Layer 8 of a small transformer language model trained on English Wikipedia (12 layers, counted from 0, width 64).
A neuron's activation on a vector x is SiLU(gate . x) times (in . x), where the dot is the dot product.
The model reads these tokens: "d" "ah " "for " "the " "H" "aj" "j" ". " "She " "c" "aught " "fire " "in " "J" "ed" "d" "ah " "when " "full " "of " "pil" "gri" "ms" ". " "More " "than " "100 " "pil" "gri" "ms " "were " "kil"

The vector x that enters this layer's MLP at each token. A number n stands for (n - 500) times 0.024.
0 "d": 498,600,460,285,539,577,449,484,440,553,503,630,590,600,598,597,466,593,396,605,403,519,470,573,498,607,476,369,496,440,453,567,483,577,445,484,553,495,441,507,569,557,322,503,523,615,566,243,573,517,394,372,434,539,418,674,554,411,634,482,580,406,466,446
1 "ah ": 576,496,529,401,484,418,614,543,466,545,582,550,582,547,578,926,427,530,433,605,521,520,434,479,463,517,587,389,474,401,412,595,496,562,434,431,480,462,504,508,580,523,368,633,484,514,579,346,440,503,469,451,481,461,534,599,563,424,516,326,543,445,513,380
2 "for ": 528,528,392,375,440,470,547,529,480,422,564,585,538,463,372,944,558,406,467,468,478,549,478,469,519,549,503,413,483,586,550,529,495,614,357,391,607,501,481,615,630,552,267,544,483,612,467,454,646,532,484,543,558,600,546,570,522,469,460,426,568,520,465,353
3 "the ": 402,497,468,361,446,476,390,541,520,565,460,563,563,464,190,936,664,434,511,515,443,511,478,424,504,547,492,494,541,508,512,603,553,511,478,470,408,456,494,594,663,561,486,496,486,518,420,444,580,541,488,572,468,554,529,548,615,481,480,440,611,469,560,446
4 "H": 474,636,546,517,537,519,349,561,550,505,508,541,581,441,519,516,669,517,566,530,268,548,469,381,577,550,402,582,513,516,285,540,438,512,481,461,521,465,420,551,572,611,391,475,525,674,505,326,467,495,352,448,526,550,509,546,690,545,510,570,667,519,475,415
5 "aj": 538,631,499,436,454,647,521,617,482,487,479,513,525,448,524,506,600,593,502,427,252,564,462,510,617,479,470,453,456,439,335,513,471,492,508,480,482,512,520,462,525,556,424,592,547,538,466,147,528,546,521,475,540,489,646,583,617,484,558,369,585,588,466,513
6 "j": 536,622,520,364,498,567,522,554,457,497,460,456,633,500,574,414,637,600,440,439,303,590,497,401,511,643,517,316,464,482,322,599,450,442,556,431,484,511,565,378,574,603,422,539,512,429,521,239,498,522,494,432,582,481,477,623,639,418,606,412,559,436,533,447
7 ". ": 387,613,415,437,501,496,556,589,427,469,547,596,440,511,440,781,491,485,409,594,456,580,418,633,509,548,707,448,594,453,410,488,511,561,554,331,682,465,492,688,645,565,260,629,458,432,509,482,456,524,372,381,432,533,459,501,594,484,399,495,616,572,400,415
8 "She ": 530,626,436,453,419,472,331,482,446,598,414,625,532,505,549,685,492,695,458,509,539,574,444,442,486,518,616,452,496,516,369,511,496,600,471,403,433,474,472,571,538,508,455,623,434,514,533,524,405,507,525,492,449,467,579,594,572,515,501,388,555,658,346,365
9 "c": 499,607,504,455,444,676,376,416,495,551,417,538,649,522,488,483,448,534,575,521,357,581,598,530,557,601,461,323,503,579,356,551,477,506,485,578,535,537,531,574,548,484,377,470,410,655,414,362,528,506,528,388,472,518,561,706,490,582,538,556,609,454,332,301
10 "aught ": 414,591,589,553,454,502,542,596,351,456,595,632,600,522,353,836,487,405,399,514,494,609,507,518,553,579,532,414,514,589,605,430,527,634,427,335,671,380,484,602,430,461,326,564,460,554,520,387,665,500,592,412,389,487,592,559,478,459,498,330,646,501,360,196
11 "fire ": 459,532,608,546,515,516,375,575,376,401,538,664,602,509,577,939,588,482,501,567,404,628,493,444,496,608,643,411,457,497,416,484,526,502,418,503,551,408,485,625,475,458,356,611,496,610,517,456,460,457,580,490,391,481,591,545,599,518,471,283,597,578,340,327
12 "in ": 589,589,592,466,431,438,477,578,483,482,503,584,605,359,387,878,496,483,501,413,418,548,478,410,569,607,512,421,461,567,551,409,467,511,456,474,561,411,520,654,601,518,282,583,508,574,463,422,616,572,459,546,537,530,530,576,459,414,472,459,589,588,422,383
13 "J": 482,693,518,463,562,554,432,521,483,448,436,475,495,486,523,483,650,489,569,527,266,584,570,404,583,540,482,502,504,525,264,572,471,540,499,499,516,549,496,485,587,586,461,608,463,483,573,279,441,486,401,443,562,535,496,654,592,495,590,624,603,497,508,456
14 "ed": 512,719,401,469,466,606,448,462,492,549,473,553,566,518,435,430,629,433,461,427,387,594,447,429,567,510,444,549,497,328,423,647,544,498,441,412,515,428,602,478,467,616,416,493,534,508,460,228,545,492,406,368,492,517,496,582,566,499,747,368,551,510,500,521
15 "d": 537,675,384,306,514,583,339,431,453,458,494,567,585,605,540,444,524,536,369,555,359,563,451,477,568,584,411,480,495,450,422,572,460,525,366,541,528,430,531,367,471,581,356,516,549,572,546,252,534,553,435,437,439,512,428,658,575,415,709,479,509,454,568,505
16 "ah ": 625,537,503,395,439,418,537,463,428,498,499,515,615,543,625,845,469,465,413,566,419,623,371,426,543,489,482,420,478,428,361,581,472,567,420,532,436,443,556,344,536,532,404,669,515,478,514,391,404,551,467,515,441,430,508,593,602,416,552,294,482,511,555,412
17 "when ": 468,583,294,470,535,444,433,568,363,463,508,639,463,497,396,929,465,466,373,480,531,558,434,569,468,507,570,438,512,535,493,556,493,627,515,446,631,481,576,647,689,528,289,607,478,587,490,480,501,402,510,494,454,477,494,641,593,441,515,378,546,637,370,356
18 "full ": 502,466,483,461,465,534,349,516,477,522,617,627,568,517,348,902,547,395,522,581,386,503,497,349,524,543,636,444,470,535,522,537,572,571,418,504,495,459,476,534,531,547,488,568,495,576,508,432,521,474,616,467,447,502,502,609,538,424,466,408,468,546,369,397
19 "of ": 472,500,520,478,419,498,396,512,507,434,525,557,551,368,357,918,588,460,526,506,461,508,466,544,534,530,471,489,456,576,521,590,456,523,440,406,590,471,546,642,548,555,395,534,483,579,427,500,568,530,535,519,507,544,517,566,516,439,439,429,615,633,396,389
20 "pil": 563,585,500,542,519,649,246,436,474,554,461,673,532,563,554,428,677,537,579,582,334,523,582,447,513,547,468,481,456,481,375,478,458,535,443,521,429,501,438,519,545,531,387,611,448,586,449,377,626,629,515,421,433,523,578,749,576,562,498,394,662,408,396,441
21 "gri": 504,493,546,510,571,601,497,455,314,501,471,614,560,537,644,520,606,566,488,637,350,582,488,532,500,564,410,412,412,355,498,404,502,497,456,530,500,444,533,533,519,542,405,520,470,502,411,354,626,558,553,430,393,543,519,700,574,392,490,427,582,436,368,541
22 "ms": 528,571,507,498,489,570,421,553,416,498,468,709,506,587,681,533,506,584,350,580,377,487,503,447,474,554,477,355,336,510,509,454,516,491,413,411,584,399,535,465,479,548,408,540,608,546,427,339,606,488,422,532,424,445,497,586,636,376,537,455,601,427,443,503
23 ". ": 410,619,419,445,524,492,522,557,347,435,503,610,432,531,450,724,473,474,430,542,483,605,418,638,519,544,692,467,594,493,428,467,528,543,545,320,652,482,494,659,625,572,270,689,481,428,533,507,441,544,395,397,417,486,464,518,618,467,418,535,639,590,370,398
24 "More ": 472,558,411,446,535,478,341,581,485,430,516,710,540,510,397,762,581,383,498,586,437,504,519,537,591,553,642,501,535,605,490,461,591,606,467,515,527,388,489,558,542,547,370,486,459,487,539,460,550,452,523,461,477,640,363,576,474,433,476,406,553,596,297,466
25 "than ": 375,566,366,436,482,459,400,572,381,543,579,589,630,423,407,701,607,379,444,484,497,550,530,502,467,596,502,503,528,632,481,453,542,469,409,449,537,514,503,584,456,558,363,556,497,630,447,405,537,520,498,582,428,603,425,614,516,484,476,448,523,762,393,464
26 "100 ": 416,485,419,479,443,638,355,596,490,493,440,512,557,484,462,974,640,404,513,457,527,654,521,339,483,509,538,461,456,578,496,417,521,505,501,505,611,475,500,506,530,451,438,670,470,361,496,503,564,526,498,563,573,468,454,622,620,559,445,482,522,561,256,499
27 "pil": 566,579,481,571,496,648,252,423,469,518,377,651,578,557,527,366,650,539,585,614,355,566,578,411,467,561,457,515,414,480,391,483,456,566,492,538,424,430,433,553,502,548,390,617,510,566,466,388,641,612,520,411,443,479,583,756,538,569,508,386,654,405,388,490
28 "gri": 517,494,546,520,554,604,491,432,306,495,459,605,580,528,631,495,586,578,499,660,358,603,481,515,492,573,405,414,402,360,496,403,488,509,468,548,501,431,511,548,473,559,394,519,485,494,406,366,631,556,528,440,419,520,531,706,568,383,487,437,575,437,352,545
29 "ms ": 549,590,586,434,416,448,509,546,472,405,388,690,607,559,636,895,406,571,443,646,489,458,547,452,454,560,575,352,390,545,422,496,489,557,460,452,537,380,473,541,404,534,369,539,544,483,513,463,466,426,530,570,424,449,527,552,621,446,418,348,561,563,357,467
30 "were ": 377,590,452,389,414,442,385,566,478,558,440,483,503,445,522,925,419,559,473,570,401,536,658,567,526,658,538,364,550,491,421,618,533,442,453,513,656,372,567,709,622,553,388,474,376,478,445,509,649,476,519,478,418,572,580,539,443,447,440,363,616,711,412,322
31 "kil": 509,591,485,496,413,689,282,525,475,538,561,602,512,371,571,512,542,486,508,549,432,621,629,483,645,472,616,397,475,461,444,552,448,451,332,468,581,368,545,653,559,509,403,639,442,533,478,339,690,523,535,369,466,521,542,659,473,506,522,471,557,361,376,428

Each question shows the input weights of one neuron of the MLP. A number n stands for (n - 500) times 0.0049.

n33 gate: 533,380,497,419,566,448,473,375,590,481,574,402,539,386,503,517,545,402,355,581,611,585,510,442,379,522,552,526,515,411,525,536,490,639,553,490,424,456,397,381,658,652,438,453,477,544,440,587,416,461,436,427,311,523,420,389,497,447,634,307,217,325,544,579
n33 in: 486,576,330,599,407,327,521,554,456,420,529,359,599,538,518,451,499,450,458,467,420,555,458,588,455,545,650,369,537,641,519,620,347,326,623,503,617,348,656,410,485,558,665,509,390,630,569,489,472,551,358,360,445,175,570,517,743,422,576,354,632,452,443,405
Its three highest activations, in order, are on tokens 16 "ah ", 1 "ah ", 15 "d"

n42 gate: 349,581,323,406,506,518,705,430,471,415,585,441,464,527,326,685,409,461,480,456,301,497,458,418,385,470,497,497,508,469,531,415,554,383,479,515,641,436,430,305,472,514,554,571,460,570,516,550,430,479,610,475,417,388,537,468,534,656,349,526,438,438,514,570
n42 in: 442,401,589,588,552,494,411,607,548,653,558,533,567,527,671,374,594,426,470,469,607,526,488,569,502,550,543,475,439,703,549,567,393,513,649,484,448,658,317,681,516,436,573,461,585,534,507,621,499,456,433,339,537,599,465,699,442,467,500,486,541,655,510,537
On which token does it fire most? 25 "than "

n113 gate: 255,571,529,399,546,412,552,383,349,606,474,643,550,554,609,581,558,547,272,397,599,575,417,554,444,537,545,482,633,488,512,434,490,685,619,513,619,430,456,454,579,426,363,355,532,465,587,503,432,555,521,543,558,622,413,345,344,447,515,405,465,374,774,382
n113 in: 433,511,493,306,427,510,318,525,794,506,780,585,550,599,453,462,457,336,422,662,546,592,658,596,512,343,519,441,514,428,445,606,609,422,393,550,466,492,495,768,528,356,393,484,475,518,437,604,444,684,428,621,640,563,466,471,492,388,474,626,535,453,387,534
On which token does it fire most, and how strongly? 7 ". ", at about 160

n166 gate: 542,399,449,598,549,565,514,769,185,483,472,399,497,588,607,701,750,623,477,525,660,466,573,539,599,548,445,434,462,631,385,381,503,532,534,667,585,553,459,615,609,461,656,565,486,428,471,501,393,483,475,542,588,637,446,616,643,605,554,629,522,492,667,535
n166 in: 413,401,471,451,523,633,399,573,630,505,511,443,429,672,396,439,601,598,583,471,233,455,370,483,687,625,509,413,488,466,598,184,438,530,336,453,543,676,618,430,413,305,501,537,265,445,455,387,437,526,573,533,526,577,611,503,590,403,557,628,491,527,455,342
On which two tokens does it fire most, strongest first? 26 "100 ", 13 "J"

n191 gate: 420,439,424,571,441,538,549,660,452,375,437,358,508,459,523,449,588,574,494,624,435,340,553,450,348,708,572,519,712,373,662,460,331,620,458,613,554,557,575,441,502,508,470,518,633,366,690,705,548,691,439,600,490,367,569,550,398,337,530,451,633,640,507,759
n191 in: 535,455,468,545,744,637,612,258,575,463,504,281,347,617,559,647,632,557,397,396,412,447,787,477,465,414,422,576,487,794,397,438,337,486,456,652,496,588,549,408,713,685,365,538,371,588,377,539,447,665,663,540,284,355,604,433,762,380,316,682,650,451,546,421
On which token does it fire most? 28 "gri"

n141 gate: 652,436,512,406,507,527,516,591,537,484,580,575,398,499,353,527,468,656,491,251,593,604,554,373,208,541,482,500,409,467,567,218,469,516,429,443,533,404,507,472,520,419,576,356,551,563,481,506,522,248,427,575,293,512,492,493,487,384,541,421,457,444,645,766
n141 in: 705,296,344,555,590,665,652,510,370,508,507,673,411,378,524,486,470,594,589,616,411,470,415,691,435,779,667,603,531,522,564,507,451,793,416,456,597,440,660,497,368,634,572,464,376,585,458,389,479,491,486,481,303,480,384,329,502,363,452,358,313,833,757,536
On which token does it fire most, and how strongly? 22 "ms", at about 30

n45 gate: 431,280,473,450,541,501,532,413,499,718,577,482,636,483,299,422,547,546,569,460,377,666,533,571,530,314,474,527,680,519,511,584,622,532,508,635,515,418,355,619,484,504,672,442,355,558,266,644,460,492,548,547,583,576,424,326,726,378,575,554,468,411,454,460
n45 in: 585,321,429,493,513,601,298,611,312,685,353,463,569,740,458,458,434,432,519,395,494,445,460,546,242,446,538,403,534,626,532,481,637,560,395,648,431,522,430,616,547,538,257,440,538,478,436,533,492,769,424,446,432,544,356,409,828,404,623,509,634,467,357,572
On which token does it fire most? 3 "the "

n82 gate: 370,603,479,502,500,327,521,480,460,523,472,448,400,600,721,519,596,637,525,578,610,582,259,648,429,486,435,361,536,589,429,419,554,558,459,649,549,502,458,459,701,609,549,692,558,414,618,489,489,470,346,583,567,526,380,448,408,523,309,556,359,446,652,588
n82 in: 535,626,543,387,522,490,388,426,689,456,493,434,568,331,346,423,400,485,630,475,447,329,364,410,465,679,609,397,580,589,541,552,601,389,478,354,359,531,364,504,157,392,389,472,470,439,397,410,720,441,559,513,466,458,534,586,500,398,422,530,534,337,551,390
On which token does it fire most? 0 "d"

n171 gate: 508,523,400,624,466,490,564,397,437,490,527,568,436,485,531,398,446,356,399,432,639,453,439,640,391,331,721,476,501,545,490,397,461,345,523,674,471,395,652,596,547,373,529,464,544,342,331,410,598,385,452,384,405,358,431,749,386,413,403,468,521,479,465,433
n171 in: 497,676,431,409,480,501,575,431,547,447,518,641,408,703,450,403,596,405,539,689,444,634,143,514,537,522,508,363,538,569,449,303,480,375,327,587,534,468,299,482,492,385,471,466,610,514,538,491,479,383,358,515,598,428,537,411,397,482,441,631,525,528,502,468
Its three highest activations, in order, are on tokens 23 ". ", 7 ". ", 22 "ms"

n43 gate: 579,447,630,570,484,603,566,300,387,600,491,515,410,504,417,714,602,544,375,357,472,433,697,479,614,537,603,445,498,667,317,525,440,628,611,478,475,449,491,442,442,366,770,431,445,510,355,555,475,542,658,560,463,444,385,521,669,402,467,624,339,341,340,483
n43 in: 450,360,498,467,375,461,340,430,451,356,583,434,524,535,309,433,439,527,608,324,457,737,517,558,557,712,357,565,527,537,270,428,648,388,604,407,604,425,394,525,648,515,607,476,463,552,543,568,467,498,445,609,475,449,622,675,530,648,679,501,526,439,406,644
On which two tokens does it fire most, strongest first? 26 "100 ", 9 "c"

n119 gate: 499,463,547,541,664,489,588,322,353,418,503,628,547,460,445,544,562,508,480,511,592,531,423,604,515,692,561,580,518,543,585,384,464,541,454,568,522,520,710,389,809,494,403,498,534,605,581,625,534,577,366,578,703,463,587,523,699,423,524,527,474,623,505,743
n119 in: 502,438,401,593,472,326,558,480,634,608,546,487,451,472,494,474,566,555,659,303,504,437,554,538,584,752,483,342,365,481,529,485,743,472,440,471,587,582,552,624,500,655,545,422,500,584,398,362,662,485,599,651,590,539,559,435,539,467,445,452,503,420,479,475
On which token does it fire most? 2 "for "

n25 gate: 383,558,418,448,527,392,505,252,432,402,347,332,554,461,539,514,514,377,454,397,427,522,538,561,502,528,605,605,458,440,459,225,640,397,610,554,572,294,361,591,323,549,553,454,576,504,493,584,568,479,468,508,553,276,578,509,339,487,496,396,447,283,558,482
n25 in: 563,430,392,378,733,390,594,633,543,540,661,504,562,501,379,496,445,473,559,459,506,705,544,376,347,504,497,412,639,177,465,729,619,478,581,534,719,496,596,581,543,367,473,440,311,483,499,419,549,519,795,498,336,384,366,397,358,358,645,357,473,463,426,591
On which token does it fire most? 10 "aught "

n65 gate: 559,615,495,423,550,546,622,610,507,505,450,718,288,505,689,516,567,449,415,327,620,472,439,474,399,644,443,501,458,425,560,466,465,661,430,520,367,472,415,377,458,537,691,537,405,623,694,539,550,387,636,547,506,488,420,453,342,454,467,525,545,447,539,631
n65 in: 580,592,590,573,436,360,421,321,528,369,619,637,624,271,568,347,483,499,538,519,560,506,503,607,282,302,633,635,454,265,426,546,471,539,343,424,583,541,387,432,568,375,336,478,438,490,513,559,711,395,382,441,593,551,497,468,500,419,249,406,448,347,343,517
Its three highest activations, in order, are on tokens 22 "ms", 29 "ms ", 15 "d"

n159 gate: 559,608,726,508,560,416,544,598,607,517,589,446,495,558,466,410,554,606,596,638,487,549,360,563,533,431,698,467,375,630,525,498,501,585,436,441,397,534,657,501,414,344,659,415,505,531,584,570,345,373,541,552,386,270,556,538,472,569,544,390,583,670,498,508
n159 in: 431,430,426,524,344,533,498,370,508,718,354,587,641,480,414,576,438,529,401,605,468,684,411,532,362,464,428,600,545,458,401,350,457,439,423,662,417,381,520,439,264,561,564,485,421,529,503,473,468,551,369,540,455,539,288,356,572,554,428,297,460,308,407,565
On which token does it fire most? 29 "ms "

n154 gate: 513,522,608,426,364,451,555,503,564,526,497,690,472,300,641,544,391,552,270,496,506,246,466,670,661,371,587,483,537,384,554,534,443,494,495,463,734,502,456,287,500,528,453,475,365,557,700,653,444,616,541,520,539,488,556,561,347,353,497,532,500,467,540,406
n154 in: 272,476,467,537,460,661,794,447,393,589,390,353,704,443,552,615,579,555,363,511,342,530,468,585,513,260,716,489,560,483,504,440,551,396,355,721,431,557,477,395,619,317,556,456,631,405,613,533,605,520,652,390,348,533,467,400,528,428,551,318,518,396,388,499
On which two tokens does it fire most, strongest first? 1 "ah ", 16 "ah "

n40 gate: 513,462,498,756,433,519,443,677,783,534,495,525,462,641,574,480,578,520,283,377,574,454,471,571,650,499,520,584,688,425,569,577,583,505,537,676,573,518,518,606,465,410,609,696,539,646,478,511,481,531,554,548,406,436,383,500,358,670,411,502,239,597,500,478
n40 in: 707,703,335,386,409,396,532,433,369,316,573,509,631,388,429,376,314,520,668,520,586,649,368,302,483,522,443,585,413,344,449,421,487,439,339,396,506,320,512,370,430,267,632,572,231,509,646,588,666,501,392,374,596,603,650,691,521,263,549,322,312,263,540,591
On which token does it fire most, and how strongly? 25 "than ", at about 2.9

n89 gate: 580,570,429,480,610,483,504,432,819,681,607,513,538,356,438,520,523,691,621,595,581,431,565,554,448,633,407,459,586,424,399,539,646,429,453,445,606,665,577,724,583,474,605,499,494,749,376,545,449,511,543,503,506,473,587,386,433,600,537,462,452,451,526,481
n89 in: 450,432,370,474,458,529,517,397,567,610,503,614,713,438,580,249,384,470,439,634,644,547,366,441,378,595,430,391,433,619,557,471,557,427,556,645,476,525,474,380,485,434,338,462,499,373,236,515,453,442,668,371,565,698,502,583,681,525,536,396,544,533,460,550
On which token does it fire most? 9 "c"

n164 gate: 503,529,395,511,270,444,547,499,391,429,433,532,572,542,639,483,361,634,610,669,526,407,421,526,499,434,421,812,625,607,642,695,446,412,518,371,517,782,578,483,666,587,602,539,536,460,379,572,574,533,545,725,460,469,458,707,507,556,520,538,491,488,567,606
n164 in: 492,361,652,592,588,505,577,523,570,434,537,636,541,466,509,564,619,401,625,494,375,420,534,712,541,462,518,429,495,696,492,526,581,472,211,497,791,260,416,473,361,589,333,376,528,385,622,472,500,547,500,481,672,461,206,501,416,441,433,592,595,261,521,478
On which token does it fire most? 8 "She "

n44 gate: 417,633,629,478,630,470,685,521,451,538,459,590,452,549,595,557,607,520,391,579,511,486,386,231,655,566,375,502,534,373,578,687,465,581,504,429,495,544,580,455,509,448,614,504,422,588,652,508,458,326,434,475,503,523,330,525,376,511,418,488,331,555,507,669
n44 in: 370,363,431,380,478,507,469,565,475,536,413,386,499,369,439,576,471,530,317,525,489,740,480,730,513,424,409,602,527,509,358,317,401,396,617,363,386,493,481,562,265,595,339,412,608,393,575,367,424,625,637,615,594,705,498,468,524,443,462,468,555,531,474,461
On which token does it fire most? 16 "ah "

n29 gate: 590,635,332,550,550,498,702,423,482,441,626,400,480,419,505,487,351,317,466,439,458,597,512,650,449,597,472,503,465,495,711,420,476,581,274,494,621,550,510,623,520,332,551,369,538,449,467,431,464,507,522,411,531,767,382,585,338,598,473,591,555,532,515,427
n29 in: 455,415,601,379,475,649,401,385,509,454,479,522,475,479,461,538,776,413,519,489,461,424,509,500,598,674,607,601,144,466,476,483,517,738,306,461,326,525,531,405,624,343,540,476,543,564,619,404,406,572,536,539,533,217,445,468,334,454,387,597,493,377,539,483
On which token does it fire most? 2 "for "

n144 gate: 503,522,303,397,576,376,335,505,472,526,417,441,471,473,468,492,332,461,383,546,727,364,462,602,583,420,566,651,557,327,358,375,518,480,605,398,479,469,472,526,429,630,334,416,563,442,620,633,524,246,699,455,503,535,434,495,525,596,613,394,515,432,590,648
n144 in: 480,745,535,300,309,632,391,495,545,640,589,495,522,555,389,516,306,398,511,379,445,577,527,612,706,552,773,457,653,395,588,325,409,494,647,803,645,397,526,358,559,474,635,425,365,610,529,640,469,514,580,450,403,567,531,407,476,594,468,462,343,433,541,466
On which token does it fire most, and how strongly? 24 "More ", at about 39

n21 gate: 823,550,698,590,516,514,557,418,584,475,493,445,399,610,617,529,555,435,477,447,492,226,538,475,515,458,615,523,546,440,659,332,560,377,530,571,492,444,410,431,459,604,563,620,608,418,514,535,526,344,413,428,412,662,424,480,475,490,330,642,581,657,299,558
n21 in: 379,640,467,639,547,667,598,355,476,551,515,544,442,579,429,346,434,400,537,616,583,672,439,670,445,486,485,546,587,573,390,542,541,524,495,647,446,425,645,818,491,547,594,722,434,560,381,484,475,531,563,366,425,577,329,313,625,394,438,417,445,535,422,346
On which token does it fire most? 24 "More "

n108 gate: 329,654,526,596,526,523,567,591,458,505,483,405,483,537,466,536,478,677,559,553,674,465,443,431,539,577,597,523,477,438,671,630,582,568,515,467,394,474,688,567,497,722,586,283,438,603,620,514,532,464,446,387,557,418,386,373,375,245,526,538,558,247,363,418
n108 in: 495,362,541,418,274,465,643,346,482,556,555,606,334,422,317,446,447,519,312,301,340,539,470,493,466,316,426,324,417,505,576,536,381,508,568,629,353,481,617,647,266,586,524,509,478,372,666,395,635,506,556,511,283,463,450,377,527,605,618,574,558,521,444,419
On which token does it fire most, and how strongly? 10 "aught ", at about 53

n93 gate: 397,584,680,552,630,671,530,553,503,558,445,397,368,388,510,434,421,464,476,395,490,435,378,540,646,516,569,526,514,566,514,433,450,570,509,512,450,568,466,599,512,395,540,568,355,478,615,477,276,438,321,461,606,397,493,602,396,461,592,594,506,519,472,216
n93 in: 343,691,543,644,634,645,381,440,606,403,523,388,654,430,521,398,482,519,567,446,483,450,671,370,534,330,483,552,496,563,405,544,431,444,765,530,714,370,484,574,530,470,470,554,358,309,561,517,444,466,580,438,622,511,729,506,460,380,600,481,480,551,506,496
On which token does it fire most, and how strongly? 13 "J", at about 210

n92 gate: 590,470,603,517,432,381,612,525,477,510,414,477,438,577,503,329,630,468,501,411,575,694,454,369,620,549,571,627,516,459,449,497,655,582,377,632,542,483,375,577,469,577,674,533,406,564,426,402,518,475,593,455,422,320,414,578,518,275,500,584,656,560,571,329
n92 in: 711,677,536,542,661,421,499,366,588,515,619,369,585,470,519,649,655,496,611,283,421,409,557,357,464,499,596,468,563,386,485,485,583,430,538,521,569,405,492,473,417,697,649,488,395,555,493,460,603,623,561,551,593,303,256,577,368,508,489,697,645,360,397,316
Its three highest activations, in order, are on tokens 13 "J", 4 "H", 6 "j"

n58 gate: 585,346,524,576,522,419,342,461,459,599,490,480,741,492,541,348,530,475,562,470,418,439,532,530,496,474,415,482,799,563,715,547,502,294,609,523,519,624,476,568,555,501,586,442,431,518,602,614,475,452,464,396,506,541,610,402,490,822,532,512,598,528,443,523
n58 in: 538,406,634,571,617,517,548,459,452,611,541,287,557,387,414,562,605,421,455,747,432,631,420,480,492,547,420,475,425,478,315,547,429,533,539,414,508,450,508,672,555,382,581,461,743,534,654,638,537,541,275,336,427,580,601,395,657,299,233,504,310,639,453,647
On which token does it fire most? 4 "H"

n137 gate: 564,579,410,354,669,446,412,581,562,340,555,551,496,603,664,615,581,469,630,557,455,524,644,595,386,659,415,527,552,520,496,399,328,405,535,748,685,587,413,467,534,533,399,636,527,493,776,389,495,637,617,495,738,447,456,325,462,527,719,655,364,424,541,496
n137 in: 532,402,391,444,625,422,521,363,551,336,539,486,540,557,551,556,463,458,463,538,399,468,482,464,300,601,454,510,441,422,438,454,386,492,351,611,485,353,279,210,522,500,474,512,446,607,710,522,435,683,495,502,427,304,529,476,442,526,446,705,402,285,553,346
On which two tokens does it fire most, strongest first? 15 "d", 0 "d"

n175 gate: 426,386,586,475,411,505,563,513,449,536,603,363,373,573,596,613,453,622,375,480,367,519,410,652,579,187,549,299,503,539,396,444,494,495,524,545,417,550,608,426,470,499,618,588,304,524,455,416,394,545,489,504,426,445,529,305,598,504,598,461,557,269,512,433
n175 in: 648,292,598,449,469,389,552,494,544,457,495,551,484,401,669,621,571,226,515,542,457,490,551,355,482,617,449,510,611,536,426,609,538,555,612,471,431,615,489,305,665,503,632,498,473,448,211,501,484,583,480,472,660,469,493,543,390,463,496,609,300,360,391,504
Its three highest activations, in order, are on tokens 16 "ah ", 1 "ah ", 6 "j"

n74 gate: 594,451,612,501,538,399,489,572,442,479,684,404,579,612,545,436,564,471,433,483,532,449,491,444,457,475,590,657,382,528,536,438,588,389,470,362,560,328,353,493,466,470,527,231,513,427,537,274,627,419,347,623,366,475,525,277,381,376,633,421,408,357,590,565
n74 in: 352,598,586,589,466,551,383,463,455,683,501,556,710,436,537,578,279,568,566,496,394,486,693,367,321,367,363,436,578,625,528,431,321,414,488,437,566,585,450,549,440,366,324,411,462,358,290,368,521,505,309,385,514,431,768,361,438,379,342,625,662,398,611,563
On which token does it fire most? 22 "ms"

n4 gate: 231,474,522,547,400,500,481,417,510,465,498,481,449,367,578,645,627,409,561,560,649,464,329,460,365,638,538,608,643,649,629,544,640,521,526,661,277,592,574,404,413,567,538,522,422,466,769,591,495,565,556,481,450,490,312,526,392,647,504,396,518,487,382,548
n4 in: 473,650,520,418,451,558,454,629,573,565,441,634,406,480,504,513,569,483,415,415,442,609,453,552,730,626,397,512,649,585,550,683,438,481,728,423,494,351,445,350,561,646,600,466,497,404,287,572,219,649,465,653,670,637,435,291,439,553,456,502,633,463,507,667
On which token does it fire most? 3 "the "

n57 gate: 573,509,519,306,584,486,686,567,337,576,622,656,667,490,516,517,412,619,631,420,728,510,460,489,579,430,371,367,549,421,652,531,422,535,475,521,490,489,597,571,619,410,518,538,337,458,543,539,594,465,423,660,625,437,446,398,324,485,469,545,418,488,491,484
n57 in: 288,433,417,456,489,464,352,466,681,496,597,536,694,414,418,490,493,586,553,451,339,356,399,449,587,597,431,496,627,498,490,466,402,357,294,296,302,505,374,513,464,555,495,305,562,316,470,449,766,500,581,602,612,334,413,476,357,400,454,586,598,631,492,646
On which token does it fire most? 12 "in "

n12 gate: 417,455,637,504,403,537,716,682,516,497,435,403,477,404,645,435,515,560,336,516,592,350,410,312,642,530,413,528,395,337,366,608,370,394,466,500,634,443,377,693,500,467,657,413,685,460,418,536,504,541,501,406,324,481,592,327,452,494,448,411,298,518,287,339
n12 in: 655,450,471,494,539,632,575,478,558,595,433,529,474,668,342,439,318,431,586,418,473,561,506,526,622,417,525,544,478,535,630,615,366,468,648,351,512,719,526,498,728,565,303,620,532,414,587,476,330,484,371,615,511,779,402,734,358,423,446,331,586,520,445,584
On which token does it fire most? 5 "aj"

n39 gate: 708,436,503,546,564,406,447,524,411,378,572,666,629,399,560,318,546,487,494,591,592,667,467,670,485,527,557,525,495,420,400,427,444,542,643,513,495,465,547,474,492,442,436,424,666,312,757,561,656,740,535,587,608,449,614,482,392,545,597,527,466,450,636,378
n39 in: 431,485,424,694,470,390,518,521,388,555,352,584,446,505,414,506,502,396,433,552,399,755,636,353,422,544,530,417,436,468,505,529,628,550,592,433,373,528,368,822,525,611,449,419,540,580,518,655,384,792,613,494,705,336,721,406,504,319,598,514,281,550,620,634
On which token does it fire most? 27 "pil"

n62 gate: 329,514,552,520,513,683,585,481,487,415,658,523,579,445,591,577,355,442,693,512,358,416,680,355,390,364,517,369,631,581,540,583,544,539,571,575,555,533,367,462,518,481,508,401,490,312,426,553,609,455,574,330,779,425,323,344,486,446,526,634,505,565,477,328
n62 in: 642,624,418,492,490,372,548,540,389,548,555,545,621,452,453,510,418,545,356,428,503,544,645,530,350,578,607,735,394,447,226,563,712,540,598,364,563,464,453,364,414,417,523,529,505,482,583,525,644,358,747,406,598,621,688,434,474,618,752,516,433,479,671,364
On which token does it fire most, and how strongly? 10 "aught ", at about 43

n70 gate: 371,469,577,571,514,508,607,362,487,366,622,430,599,540,427,343,581,570,295,630,475,452,485,346,474,319,708,515,666,698,331,477,480,529,481,540,584,580,476,354,362,417,401,503,519,393,413,693,571,414,539,687,623,592,402,427,418,632,440,412,330,490,549,256
n70 in: 455,677,498,488,521,361,493,463,562,682,395,312,379,402,335,580,798,623,661,491,631,553,426,515,612,406,547,524,421,100,418,568,609,228,595,373,405,232,502,398,439,626,432,530,452,497,319,476,363,431,468,377,456,667,811,310,585,366,248,368,416,469,362,615
On which two tokens does it fire most, strongest first? 25 "than ", 24 "More "